Layer 10 of a small transformer language model trained on English Wikipedia (13 layers, counted from 0, width 64).
A neuron's activation on a vector x is squared ReLU(weights . x), where the dot is the dot product.

Input weights of the MLP neurons that the questions are about. A number n stands for n times 0.0059.
n0: 25 11 -24 -9 -14 4 2 -10 10 12 9 -7 -46 64 -26 0 -9 -2 1 19 -53 -61 13 -1 23 20 -15 5 -6 41 5 13 10 2 7 1 12 -7 9 40 -4 48 17 -40 46 -21 -23 -26 -6 52 -53 -7 21 -9 29 32 -11 13 9 -46 -21 30 50 13
n3: -5 -13 27 7 -11 49 -21 37 16 16 30 16 -15 -9 -16 -30 13 -10 -1 -2 1 -44 15 32 -16 3 -5 -80 8 -12 -41 5 21 -14 18 35 -11 18 9 25 -13 -7 -16 -2 54 7 -1 12 -5 43 -10 10 -8 10 -23 -6 24 22 -22 -13 -11 12 29 -44
n20: 3 32 -4 6 -27 8 -11 34 -28 10 9 -2 -41 34 10 19 -8 35 -27 -30 8 10 -19 -60 1 41 10 -19 -6 43 -16 30 -8 16 -42 -8 -2 35 -26 -17 -2 -8 -11 -8 -2 37 27 16 -10 16 -17 -3 -12 26 -26 -25 21 4 -2 8 16 23 -17 -30
n31: -7 19 -9 36 -7 21 -1 18 13 23 20 -22 -17 41 -32 -15 -11 -37 5 -9 13 -42 -16 -93 12 -48 -15 -39 6 26 -36 26 5 -4 -34 -41 -16 8 -26 -13 15 12 30 -20 7 4 -49 25 -11 -36 -9 -18 -5 -16 -13 65 4 -41 -8 -31 26 -8 0 -39
n35: -60 60 -15 5 -11 4 9 -39 -2 57 -13 1 -2 0 -4 23 -23 20 15 32 6 32 4 6 34 -49 14 -7 -36 -5 39 4 5 -8 -5 -5 -27 2 -7 3 19 25 -13 20 3 -10 55 -37 -18 40 3 1 -19 -3 -47 -11 26 6 -20 32 1 10 -33 36
n41: 0 -6 -30 -14 23 10 8 -37 10 -12 18 -9 3 35 -17 -21 8 -68 48 -3 -29 47 50 -48 -31 7 -12 3 23 51 -14 -9 -6 -9 -4 40 -10 -9 26 3 11 1 -1 -11 -11 1 26 15 -38 -15 -70 -4 -10 45 -10 5 21 -27 -28 8 11 34 -14 3
n61: 5 13 4 -8 10 20 21 7 -22 65 -35 5 1 -1 7 17 15 29 9 -3 9 -9 -1 -5 34 12 -36 5 -22 25 22 -14 1 17 29 -16 13 4 -26 -5 25 -20 -12 20 4 -33 20 6 -16 26 -39 8 50 46 -19 -34 41 9 -32 -5 -15 -9 19 30
n72: -27 28 7 50 -11 -24 -5 15 -11 19 25 -19 -23 28 21 -21 -46 -41 11 5 -11 -6 27 -4 -1 15 -42 -12 53 15 -26 42 -8 -21 9 12 15 -13 -10 -22 40 5 8 -35 -8 -1 -11 18 -40 23 -5 4 -2 -28 -10 -24 -22 -9 0 -24 -27 14 -6 -22
n78: 3 32 -6 13 11 -7 -55 -21 43 9 11 -28 0 10 -37 2 26 28 34 -24 4 -11 9 -12 -20 -37 -26 -13 -31 -38 11 29 -14 5 -30 -20 22 0 10 -7 43 -9 -51 12 52 -16 -6 -2 8 -16 -34 -6 11 4 6 11 36 17 -22 -10 -3 16 3 2
n84: -41 10 41 33 -15 -12 -8 8 -17 -8 39 15 -15 -5 2 -17 -54 -37 -36 39 2 0 16 8 -28 10 -33 -17 32 -8 -22 23 -34 6 -45 10 -3 4 -58 -8 10 3 -6 -16 3 -12 17 -2 -43 9 4 -16 4 -15 -6 -2 1 7 -49 27 1 -17 -19 21
n101: -2 16 -15 5 -11 -1 -29 12 26 -5 -22 10 -29 34 -35 -42 -19 17 15 -43 13 -28 -21 18 -47 -6 -15 18 12 -1 25 61 -49 2 13 -4 -16 -16 5 -36 14 -11 -48 -27 10 21 24 26 -48 -18 -34 -35 -36 17 -5 16 1 16 9 32 -11 10 21 -2
n109: -17 15 -18 -34 -10 28 -57 18 38 -23 19 5 3 16 -21 1 -2 -17 24 -16 9 -29 0 -16 46 -3 -28 -42 -4 4 -1 15 18 1 33 -30 -33 11 -27 28 46 -9 -27 16 12 3 23 -15 -6 5 -27 3 39 -13 -12 -7 -22 -23 22 18 -7 -24 -8 22
n116: 30 18 1 -3 16 -7 13 9 -36 -21 33 18 -50 43 6 17 -33 -3 23 -19 12 33 29 18 -7 35 -18 -38 6 -15 -28 11 9 0 -30 57 -17 15 21 -11 3 8 7 -10 34 2 -5 24 9 13 -23 8 0 2 -34 -7 6 -2 27 -6 -1 -3 7 -2
n119: -14 67 2 -26 -28 2 -1 17 -11 9 -42 7 6 0 -6 -25 1 -13 33 -21 -30 -6 27 -28 1 0 33 -42 -2 19 10 19 21 -22 -12 13 17 -22 -38 23 10 26 15 11 -10 -3 4 -14 -15 -10 21 -24 42 -17 5 -34 -3 -9 -12 10 -23 10 -18 21
n123: 5 38 21 -43 15 -14 -8 25 -22 31 20 -14 -18 43 -24 -34 3 36 -17 -1 -40 13 24 -1 -10 -2 -2 18 -8 26 -38 44 3 -53 -23 57 -30 17 24 0 -22 23 15 -18 -25 43 -11 45 -20 4 -29 -59 -8 20 -21 -17 23 -28 8 -5 -39 30 6 46
n126: -2 41 -18 -23 -40 -7 -17 28 25 -6 -5 -6 15 29 -3 -19 -2 -47 1 -13 -18 2 8 -13 -8 41 10 19 -10 -15 -10 21 -12 -15 7 -15 -36 -26 -13 15 1 -8 -19 -18 4 -13 -15 -11 -23 -24 10 -12 -49 10 -42 -30 -10 2 2 -19 -14 12 6 -15
n134: 0 31 12 -10 22 14 -2 7 23 -5 2 -14 -11 -12 14 14 -47 38 -26 15 -15 -45 -6 18 -5 -21 5 -19 -44 -21 -2 2 -23 -7 39 -12 -32 32 -8 -10 23 -8 -3 -24 1 9 3 -23 -22 7 -7 -14 -11 -25 17 62 -17 10 -36 23 -3 -23 7 -2
n149: -6 -6 -12 2 -1 11 -7 11 -13 15 6 -15 20 31 13 24 -38 7 54 -17 -35 5 9 20 -35 16 -23 -7 36 -10 -25 -2 -59 -32 0 -9 -3 -21 -2 -27 18 13 43 -34 18 -1 27 3 -29 -21 -33 -24 12 10 -31 -36 18 7 -8 14 -22 -33 70 -14
n157: -11 7 -32 -23 31 23 -12 8 19 -10 16 -42 -61 -19 21 11 42 -7 -32 -47 38 28 11 14 9 53 -38 30 16 -10 -25 16 -9 -58 -13 -11 -3 0 -49 30 2 30 17 -19 14 -1 4 21 -13 11 -13 -16 -25 -14 -4 19 57 46 -7 -46 -27 16 12 13
n158: -12 -3 55 41 62 -15 6 -43 -14 29 14 -38 1 24 16 23 -29 -23 -7 -6 -19 -16 -15 25 -14 -14 -22 -13 23 3 -11 1 1 -11 -35 59 -3 -9 -15 9 3 12 -26 -21 13 13 -3 3 -20 -9 -28 -14 -34 -38 30 0 27 22 -26 -34 16 -20 30 -18
n161: -11 6 11 8 -43 -5 -1 24 39 -15 13 -3 -23 5 -17 -17 1 -53 9 -3 -19 -7 -5 -42 -9 -23 -17 14 -17 12 9 24 -15 -1 -6 14 0 0 16 -29 -9 12 9 11 -3 -8 44 -30 -6 -31 -52 -20 39 38 -16 -3 1 -2 -10 27 -14 43 33 3
n174: -48 40 14 7 40 -16 -27 25 32 -23 11 -29 -49 4 29 -2 -1 4 -23 10 17 -18 8 -4 6 44 -40 -20 -5 17 -32 18 -44 -1 21 20 15 5 -15 45 26 52 9 -10 13 -34 17 0 7 28 -3 -12 -35 25 -12 23 -3 7 -2 -2 -67 12 5 -26
n185: -20 16 -16 -7 -22 -4 42 9 20 23 9 20 -28 51 -2 -89 15 -1 6 -33 -7 14 -5 38 -27 33 -4 -6 -39 22 30 -33 -32 -13 5 25 -52 36 -22 -29 -3 -11 -24 9 33 -25 30 29 11 9 -9 -22 3 -52 -45 2 17 -5 11 2 14 -18 19 5
n199: 5 19 19 -8 18 0 12 -17 23 60 37 5 32 5 -46 -40 -19 -3 27 -45 -47 15 17 15 -11 -17 -94 2 -4 19 -16 21 -31 10 -21 11 -7 35 -11 14 8 -21 -2 -48 -11 -26 37 -1 11 -24 4 -26 -8 7 -30 -33 20 33 -24 -12 3 -46 11 -3
n209: 18 4 -3 -8 -1 5 -6 26 12 2 36 18 4 1 2 -24 -24 13 33 -34 -19 17 27 -33 -19 36 -6 -37 -2 -9 -18 32 -13 -8 -44 20 -10 33 -4 -9 -18 -8 -35 -12 7 -10 -17 24 11 9 -19 9 22 15 -32 21 0 23 -15 5 12 47 -13 -34
n222: -1 16 -34 26 -39 7 12 13 17 14 -12 -24 -32 44 -28 -36 16 -39 52 -40 -74 -3 -7 -17 -2 38 23 -44 -12 9 3 46 -13 -26 15 31 -16 13 26 29 -13 25 -17 16 -18 47 45 32 -5 -38 -56 -6 -27 -12 2 4 14 23 10 4 -43 20 6 8
n229: 26 16 17 -9 -13 30 -38 22 9 30 -20 -25 -2 -25 -8 -8 22 11 44 14 20 -43 14 18 5 6 6 -26 -16 -30 8 -3 -17 21 5 4 -46 -2 24 -23 56 51 -26 -18 9 18 3 25 3 -8 -11 16 8 9 31 -33 12 25 -9 2 0 7 -2 18
n235: 12 -4 7 25 36 20 -36 12 -6 36 -30 -30 -36 -4 10 22 -11 -7 15 5 26 -24 10 -7 -10 -2 -18 -3 -72 5 25 -6 -15 -56 12 10 -35 52 15 -7 17 -4 -27 20 9 39 -1 -18 -22 23 21 -59 2 -1 -10 6 3 -18 -33 13 15 -23 8 8
n236: -15 4 -56 -15 -17 -1 10 12 30 10 19 -15 -3 -7 7 -5 13 3 -15 -45 37 4 17 -47 19 -8 -2 -22 16 -26 -2 -8 17 -16 1 24 -31 -17 0 24 -3 58 9 -29 48 -24 -4 34 -14 -23 -24 -8 16 -8 -40 -20 0 -11 -37 -12 -27 -17 -33 1
n239: -12 -5 -2 -22 -10 25 54 -3 -6 40 8 26 -19 16 -18 22 -19 -32 22 9 -28 -34 -22 -1 25 28 14 19 47 10 27 31 -42 -41 -21 9 -33 3 3 12 16 -4 34 15 -1 -3 16 68 -38 -1 -40 -3 -11 -42 -10 -4 -17 -2 -60 -38 -16 -50 23 10
n253: -2 73 1 -14 -54 -8 -27 49 39 20 -3 -23 -60 8 7 -16 39 5 55 11 27 19 -2 -28 -8 21 3 -2 -37 8 14 5 -1 -19 -18 -11 -16 11 21 -17 -16 -32 -16 8 7 36 -10 11 -7 -1 -40 -19 -29 29 0 39 25 -26 17 -18 -33 27 46 38
n255: 3 -9 -70 16 14 23 20 1 -25 6 -44 -10 4 41 8 -19 -11 27 26 25 -14 -55 -6 -26 6 25 -41 -41 -43 -11 -40 28 -31 -28 33 -10 -13 -14 -23 -8 -2 2 -28 -6 36 -7 31 28 -31 27 -78 6 5 -10 37 -60 8 18 -10 -9 -69 -22 -6 37

Each question shows a token from some text and the vector x that enters the MLP there. A number n stands for n times 0.075.

"'": -8 -65 -1 10 1 -50 8 7 7 -2 -3 -6 -1 -13 -13 6 -6 0 9 5 9 5 11 3 -10 13 7 -2 -5 5 -12 -5 -3 -11 13 -2 11 18 17 11 -6 -9 0 1 -7 -12 9 6 23 -2 7 -4 3 1 -13 7 4 0 -15 3 6 2 -2 16
Which neuron lights up most? n235

" ": 16 -19 1 1 8 -21 0 7 -5 -22 14 -1 -4 -2 -9 2 -3 6 4 -13 8 4 -9 0 -5 -1 10 -7 23 7 -8 5 9 -5 -5 10 16 2 -1 7 -7 5 2 -2 5 -3 -12 2 40 4 8 64 -2 0 -6 -7 2 -3 18 -25 13 -12 -8 -11
Which three neurons fire most, strongest first? n116, n209, n3

"or": 4 -84 1 13 -2 -36 -4 11 6 -6 3 1 4 4 5 -8 -1 0 0 -8 -5 -5 -14 2 2 5 0 -2 -1 1 -12 2 8 -2 6 2 1 -5 -2 -4 5 11 10 11 5 2 0 9 5 -13 1 0 4 3 -1 2 -25 -11 9 3 3 15 1 9
The two highest activations, in order: n161, n222

"\n": 4 6 2 -11 3 -21 6 11 11 -56 -13 1 5 -27 -17 2 -9 7 15 -11 -12 14 -6 8 6 8 5 8 6 21 -19 -2 -3 7 -11 -2 10 -4 6 5 -10 -25 7 -6 -24 -11 -6 -4 15 2 32 -1 -8 -9 8 15 -14 -1 -16 -7 13 1 5 5
Which three neurons fire most, strongest first? n209, n119, n126

" the": 6 11 1 -7 -2 -77 -7 1 -4 10 6 -1 13 4 14 5 6 -2 14 -2 2 -6 -16 3 -11 -5 -1 -9 10 5 8 -7 7 12 -7 14 14 5 1 2 -8 -4 10 9 -9 -3 4 1 22 2 35 0 -9 2 -8 -9 0 -1 12 -16 -2 2 13 2
Which neuron lights up most? n199

" American": -7 -24 -11 7 12 -54 -3 13 -10 7 -4 -10 20 -1 5 2 10 -5 -4 -2 16 -7 -23 14 -1 -3 17 7 11 -12 6 12 14 14 1 13 12 4 -4 7 1 7 6 13 -23 -11 6 -20 37 9 7 -2 2 -4 -12 -5 -2 -2 -3 0 -3 -24 13 -9
Which neuron lights up most? n158

":": -1 1 7 -5 -4 -64 -3 11 -20 -26 -6 -26 2 7 6 -5 -3 3 -17 6 5 8 5 13 7 9 -9 2 -4 12 -12 7 7 5 17 5 10 5 5 9 -6 -11 0 11 -13 -13 -11 8 8 -7 33 15 -3 -8 1 -13 -6 5 7 15 1 11 11 -15
Which three neurons fire most, strongest first? n174, n72, n126

"s": 20 -33 -1 10 -19 -59 17 -1 4 -16 12 -11 11 2 -16 -11 1 20 -3 -8 -9 11 -5 9 15 -3 -4 -2 -6 11 -5 19 11 -13 -3 -3 23 -3 15 5 -10 -3 19 -4 0 -6 -5 1 1 -14 1 -12 24 -9 0 -3 -7 10 6 2 0 0 -13 12
Which neuron fires most, and how strongly? n123, at about 1.2

"…": -13 -21 -11 -1 -6 -61 -15 11 -10 -39 14 -7 13 9 -1 -10 4 3 6 -2 2 -10 -4 9 10 -5 -2 -3 1 0 -4 -5 4 3 6 21 12 -12 15 12 -2 -17 18 12 -8 -6 -3 8 -12 -17 -5 22 4 -6 9 -3 -20 -3 1 8 -7 0 14 2
Which neuron lights up most? n72

"9": 12 -3 4 -11 -15 -20 5 8 8 -9 -4 0 19 -9 3 -3 7 12 13 -15 25 -16 5 23 1 6 -2 -3 3 -8 1 3 29 -11 -11 -4 -15 11 -7 -1 -23 15 -1 -10 -3 21 -7 -6 33 -17 17 19 11 5 18 3 -29 -9 -4 18 10 -21 -19 -4
Which neuron fires most, and how strongly? n229, at about 1.3

" and": -10 4 9 -4 -11 -68 1 3 0 11 -16 0 -6 -6 -17 -9 -8 14 1 -3 -9 17 -1 -3 0 -15 22 -2 4 6 8 -11 12 -4 19 -11 -6 -12 -12 1 -9 -6 -10 -2 -21 -16 8 0 17 -14 1 18 -4 2 -14 -2 5 21 16 -9 8 2 4 -1
Which neuron lights up most? n35

"ive": -6 -54 2 5 6 -52 16 0 -1 1 -5 -18 1 0 5 22 -2 3 -8 6 4 -3 -7 -10 7 8 14 3 -9 -8 -1 -1 -3 7 4 -16 9 6 0 9 -11 7 2 4 -25 5 6 -9 22 -12 20 -25 -8 -9 0 8 -4 -6 -9 7 12 -7 -6 -9
Which neuron lights up most? n235

" subject": -12 -45 -7 5 4 -57 -9 5 -14 -2 17 -1 7 -12 -13 -3 2 2 -2 1 8 8 -11 -1 3 7 2 13 2 -8 -4 -1 20 1 0 -9 12 -10 -3 9 -30 5 17 -6 -9 -6 -14 0 24 -13 -4 -11 5 2 5 4 14 10 -19 -7 13 10 -4 -1
Which neuron lights up most? n157

"el": -7 -84 -3 2 2 -36 -4 -1 2 1 1 -3 10 9 9 -2 6 17 5 7 3 -8 -6 0 -3 3 -3 -7 11 -4 -5 -2 1 11 8 7 16 -1 2 8 8 5 6 2 -12 -2 4 -9 11 2 -6 5 5 9 -8 2 -11 -9 1 -11 6 13 9 -5
The two highest activations, in order: n149, n0

" a": -17 -20 -6 3 3 -67 -11 -6 -2 -3 -6 -9 7 6 1 16 19 3 7 -11 10 -4 -2 7 -3 -15 9 -3 8 -1 4 -11 6 -8 -8 15 4 23 -2 7 1 -7 -5 -8 8 2 -3 8 24 -17 10 10 0 -11 -1 -1 -2 -5 5 -39 17 6 -3 3
Which three neurons fire most, strongest first? n158, n78, n236

"1": 6 -6 10 -16 -6 -35 9 5 -5 -9 -20 8 10 -17 25 2 -4 -4 4 -10 21 -4 10 4 4 4 14 -14 7 4 23 15 8 3 -1 -4 -8 9 -8 6 -17 20 5 -7 7 6 -34 -1 20 -29 20 18 12 -3 27 7 -19 -17 -3 0 1 -1 -8 6
Which neuron lights up most? n119

" first": -7 -1 2 -7 12 -69 5 -3 -1 8 -15 7 3 0 6 0 9 8 4 11 2 -2 -12 -9 -7 -2 16 1 19 -9 13 -10 24 -5 -12 3 13 6 -7 9 -10 7 6 -7 -17 -15 -5 -12 10 -4 26 -3 14 -18 8 -17 -3 4 14 -15 -1 -7 19 0
Which neuron fires most, and how strongly? n119, at about 2.3

"ing": -5 -64 6 14 1 -66 2 11 -4 -8 -11 -2 -2 -2 -13 -5 -6 -2 -2 -8 3 -7 -8 0 4 -3 4 2 0 -2 -3 3 1 0 2 15 8 6 -1 15 -5 3 -3 7 -15 7 -6 2 6 -10 6 -3 0 10 -13 0 -1 -6 -17 0 0 3 3 8
Which three neurons fire most, strongest first? n158, n161, n84

"ated": -4 -27 -5 3 6 -85 5 3 0 2 4 0 2 8 2 5 6 0 -3 0 0 -5 -11 -1 13 -1 8 10 -6 -13 -3 17 4 6 6 1 9 -3 5 16 -7 8 9 14 -15 -1 -9 -1 15 0 7 -5 -1 4 1 4 -4 -16 -14 -1 0 13 -4 2
Which neuron lights up most? n174

" His": 13 -30 2 -7 1 -60 -10 -2 4 5 4 -1 6 -8 -10 -1 13 11 8 -8 4 -5 -17 4 -8 5 -6 -17 -4 1 -13 -1 14 -3 4 8 9 -5 2 11 -3 -7 2 -12 -11 -11 2 16 34 -2 22 -5 2 -1 -11 -18 5 -11 15 -31 7 -3 -2 14
The two highest activations, in order: n199, n123

" dis": 8 -42 -3 -10 -1 -5 -23 -2 -4 -33 -7 -20 -8 1 -9 2 25 -10 9 2 6 0 -12 -23 -11 -9 6 -4 9 -5 -10 -3 13 4 -4 8 -1 1 13 -5 -21 -12 -18 1 -8 -10 -21 10 24 -8 6 22 15 15 -12 -7 4 10 8 -31 5 0 -5 12
Which neuron lights up most? n209

"cc": 6 -75 -29 -19 6 1 0 -6 -3 -25 -8 3 -12 13 -3 3 2 -10 -7 -1 -8 7 -4 8 2 -2 5 9 2 -6 -8 4 30 -1 -6 -11 5 2 -11 3 -13 -10 9 5 -4 -6 -8 2 17 0 7 5 1 2 -10 8 7 2 -11 -17 2 -3 -9 -1
Which neuron fires most, and how strongly? n157, at about 2

" best": 3 -27 -9 -7 14 -69 10 4 -1 -4 -3 6 8 3 -2 5 14 4 7 -1 7 -11 -31 -11 2 11 15 -9 1 -14 10 -2 20 2 -5 19 11 -1 1 17 -12 -7 13 -1 -9 -5 -5 3 6 -10 13 4 19 -5 12 0 0 9 8 -15 6 0 0 -8
Which neuron lights up most? n158

"O": 13 -64 1 10 -17 -7 1 -7 -10 -42 -11 -2 10 -17 -12 -5 5 -13 -1 -12 5 -4 -4 -12 -5 -7 6 7 3 8 15 1 11 -24 0 -3 -3 6 -1 12 3 -1 -7 13 -8 -11 -9 19 12 -9 20 0 1 -1 -12 1 3 -2 -4 -16 7 2 -8 -13
The two highest activations, in order: n31, n236

" group": 14 -36 -9 1 -9 -61 3 -9 0 10 -4 3 -2 -7 -5 -4 2 -3 7 9 8 2 8 -1 5 -2 16 -5 3 -16 -6 18 16 4 2 1 33 -6 -13 10 -17 8 11 -8 -2 -8 -18 3 13 -2 5 -2 19 12 16 7 -14 8 2 14 4 -1 18 -4
Which neuron lights up most? n0

"He": 5 -62 5 -6 -4 -28 -12 -8 16 -9 -5 -12 16 -23 -17 -6 -3 -1 14 -18 -7 5 -8 11 -24 3 -1 2 -1 31 9 2 10 -3 7 1 5 -22 7 -4 -10 -2 -7 0 -4 -13 2 7 -1 -17 -7 1 4 -5 -12 -4 -8 17 8 -9 11 -7 3 -9
Which neuron lights up most? n199

"0": 8 -6 8 -20 -4 -3 17 24 7 -18 -11 6 13 -11 3 2 -1 9 7 -10 15 -26 -7 15 15 0 -12 -7 10 -3 16 14 15 -22 -2 -1 4 13 -16 11 -19 8 13 -2 -24 8 -10 -4 22 -20 20 21 14 -3 -3 3 -36 -6 11 6 -9 -17 -16 -5
Which neuron lights up most? n109

" is": -5 -46 2 1 -10 -52 -6 0 -2 -8 5 -5 2 6 -7 -4 6 -4 3 -8 4 -14 -10 8 -7 11 5 -1 8 7 2 7 3 -8 -4 13 -12 -8 10 -4 -29 -5 -18 17 10 0 0 9 -11 -19 -4 20 -5 -4 7 -6 -14 -6 15 3 2 23 33 7
Which three neurons fire most, strongest first? n222, n101, n161

" all": 14 -5 -1 10 -1 -67 -12 -3 -6 2 -16 9 -5 5 -2 8 20 2 -3 -7 17 4 -31 -15 5 8 22 0 16 -1 -3 8 12 8 -9 -15 9 -8 6 7 7 -7 5 6 -18 -3 4 3 6 -16 5 -10 4 -1 0 -12 -17 11 24 -10 11 3 2 -6
Which neuron lights up most? n20

").": -1 -6 -14 5 9 -45 22 0 -18 -17 -13 -3 15 3 -4 -9 -10 -1 9 -4 -7 -12 15 6 -9 -3 -15 5 -1 6 -7 -5 15 8 10 16 34 -11 5 5 -7 -14 11 14 -19 -28 2 0 -10 -13 12 14 -18 3 5 0 -25 -3 -9 15 24 -14 7 4
Which three neurons fire most, strongest first? n41, n199, n72

"ly": -14 -15 -17 0 -14 -77 -2 -4 5 -8 -1 -17 -1 10 -10 12 15 8 13 1 6 -7 -14 2 11 -5 -2 -4 7 -14 4 10 -2 -16 9 1 3 -5 3 -4 -21 7 -5 18 2 6 -1 -4 9 -15 -8 4 -2 -13 14 1 -12 -7 4 -10 5 1 11 3
Which neuron fires most, and how strongly? n222, at about 2.4

" p": 0 -40 -21 15 6 -4 -6 5 -14 -16 -17 23 4 2 9 9 5 7 -6 -7 5 2 -21 -2 -23 16 -1 15 9 5 3 2 37 11 -8 -5 8 -8 1 4 -5 -4 0 14 -31 -3 -10 2 -6 1 -8 37 6 5 -6 19 12 4 -7 -20 -6 -7 -12 -2
Which three neurons fire most, strongest first? n61, n157, n20

"um": -1 -67 -3 0 11 -50 3 2 18 -6 3 -10 10 16 -8 -3 4 -16 -4 -7 -6 -4 1 -2 -1 -10 13 -10 13 11 1 16 -1 12 -6 -10 8 -4 3 8 -2 6 1 5 3 -5 -19 0 12 -7 3 -2 -1 17 -5 -3 -6 -6 1 -3 -2 -5 -19 -8
Which three neurons fire most, strongest first? n31, n41, n236

",": 6 -24 -2 -13 3 -65 -10 9 -1 -2 -17 -5 -7 -5 11 -4 -9 8 -2 -3 2 8 -11 8 -6 -9 -3 -3 2 15 -5 6 10 3 0 -2 -7 -12 6 6 -2 -3 9 -11 -19 -11 -7 7 -23 -10 16 -5 -18 0 -14 -7 -15 18 27 26 5 -2 0 -9
Which neuron fires most, and how strongly? n101, at about 2

"2": 24 -15 24 -2 -12 -1 18 10 16 -5 -14 6 4 -2 4 5 12 -5 -3 4 10 -13 -10 1 1 7 16 -5 -10 4 12 19 21 -7 1 -2 -5 -3 -2 13 -18 15 7 5 -16 -16 -33 -3 17 -4 22 10 18 -13 19 20 -29 5 14 19 -19 -16 -5 -12
Which neuron lights up most? n119

" sole": -10 -30 -7 -15 1 -61 -11 8 8 -15 4 4 -1 3 1 17 20 10 16 5 -2 -15 -21 -12 12 -2 11 7 3 -5 3 -3 -4 -5 -5 8 2 8 -3 5 -8 -1 11 12 -24 -2 0 7 18 -24 10 13 19 -13 9 10 -4 -3 6 -15 -12 1 -1 -7
Which neuron lights up most? n239

" Edition": -10 -62 17 1 2 -51 19 1 -3 -11 -3 1 0 6 -7 0 -4 -12 0 6 5 -1 -5 -7 3 -7 7 8 -11 -5 -8 2 22 -2 5 8 14 -2 -1 17 2 -3 6 0 -2 -10 2 5 -1 -4 12 -1 19 2 -7 12 -9 4 -23 17 9 3 3 16
Which neuron lights up most? n84

".": 4 -8 -15 0 14 -44 15 10 -17 -21 -15 -13 9 -5 3 -1 -8 -3 12 -15 -13 2 9 -1 5 -7 -4 5 -7 2 -5 -8 10 10 20 23 27 -11 6 20 -3 -8 7 17 -15 -17 -3 2 -5 -8 12 12 -23 8 -1 -4 -16 -4 -15 34 17 -12 2 2
Which neuron fires most, and how strongly? n41, at about 1.1

" in": -7 1 8 5 7 -66 0 8 -8 -10 0 7 -8 -15 -11 -3 11 -6 -1 0 5 -10 -9 -10 -3 8 0 5 -3 -7 13 -9 10 -8 12 2 -7 1 16 -5 -4 4 -14 -11 6 -11 -5 0 -1 1 29 8 3 13 -19 22 -4 -10 35 16 19 9 -10 8
The two highest activations, in order: n253, n185

" Boston": 22 -37 11 6 11 -41 3 6 -15 4 8 -7 -17 -7 11 6 -18 7 -4 -8 12 -15 -22 11 -21 -6 16 9 -7 -16 0 12 14 -1 -5 -1 13 14 2 1 -7 12 -2 -1 -8 -14 -8 -14 12 -22 31 5 -4 5 -1 2 -8 11 -12 19 2 -18 4 0
Which neuron fires most, and how strongly? n158, at about 1.1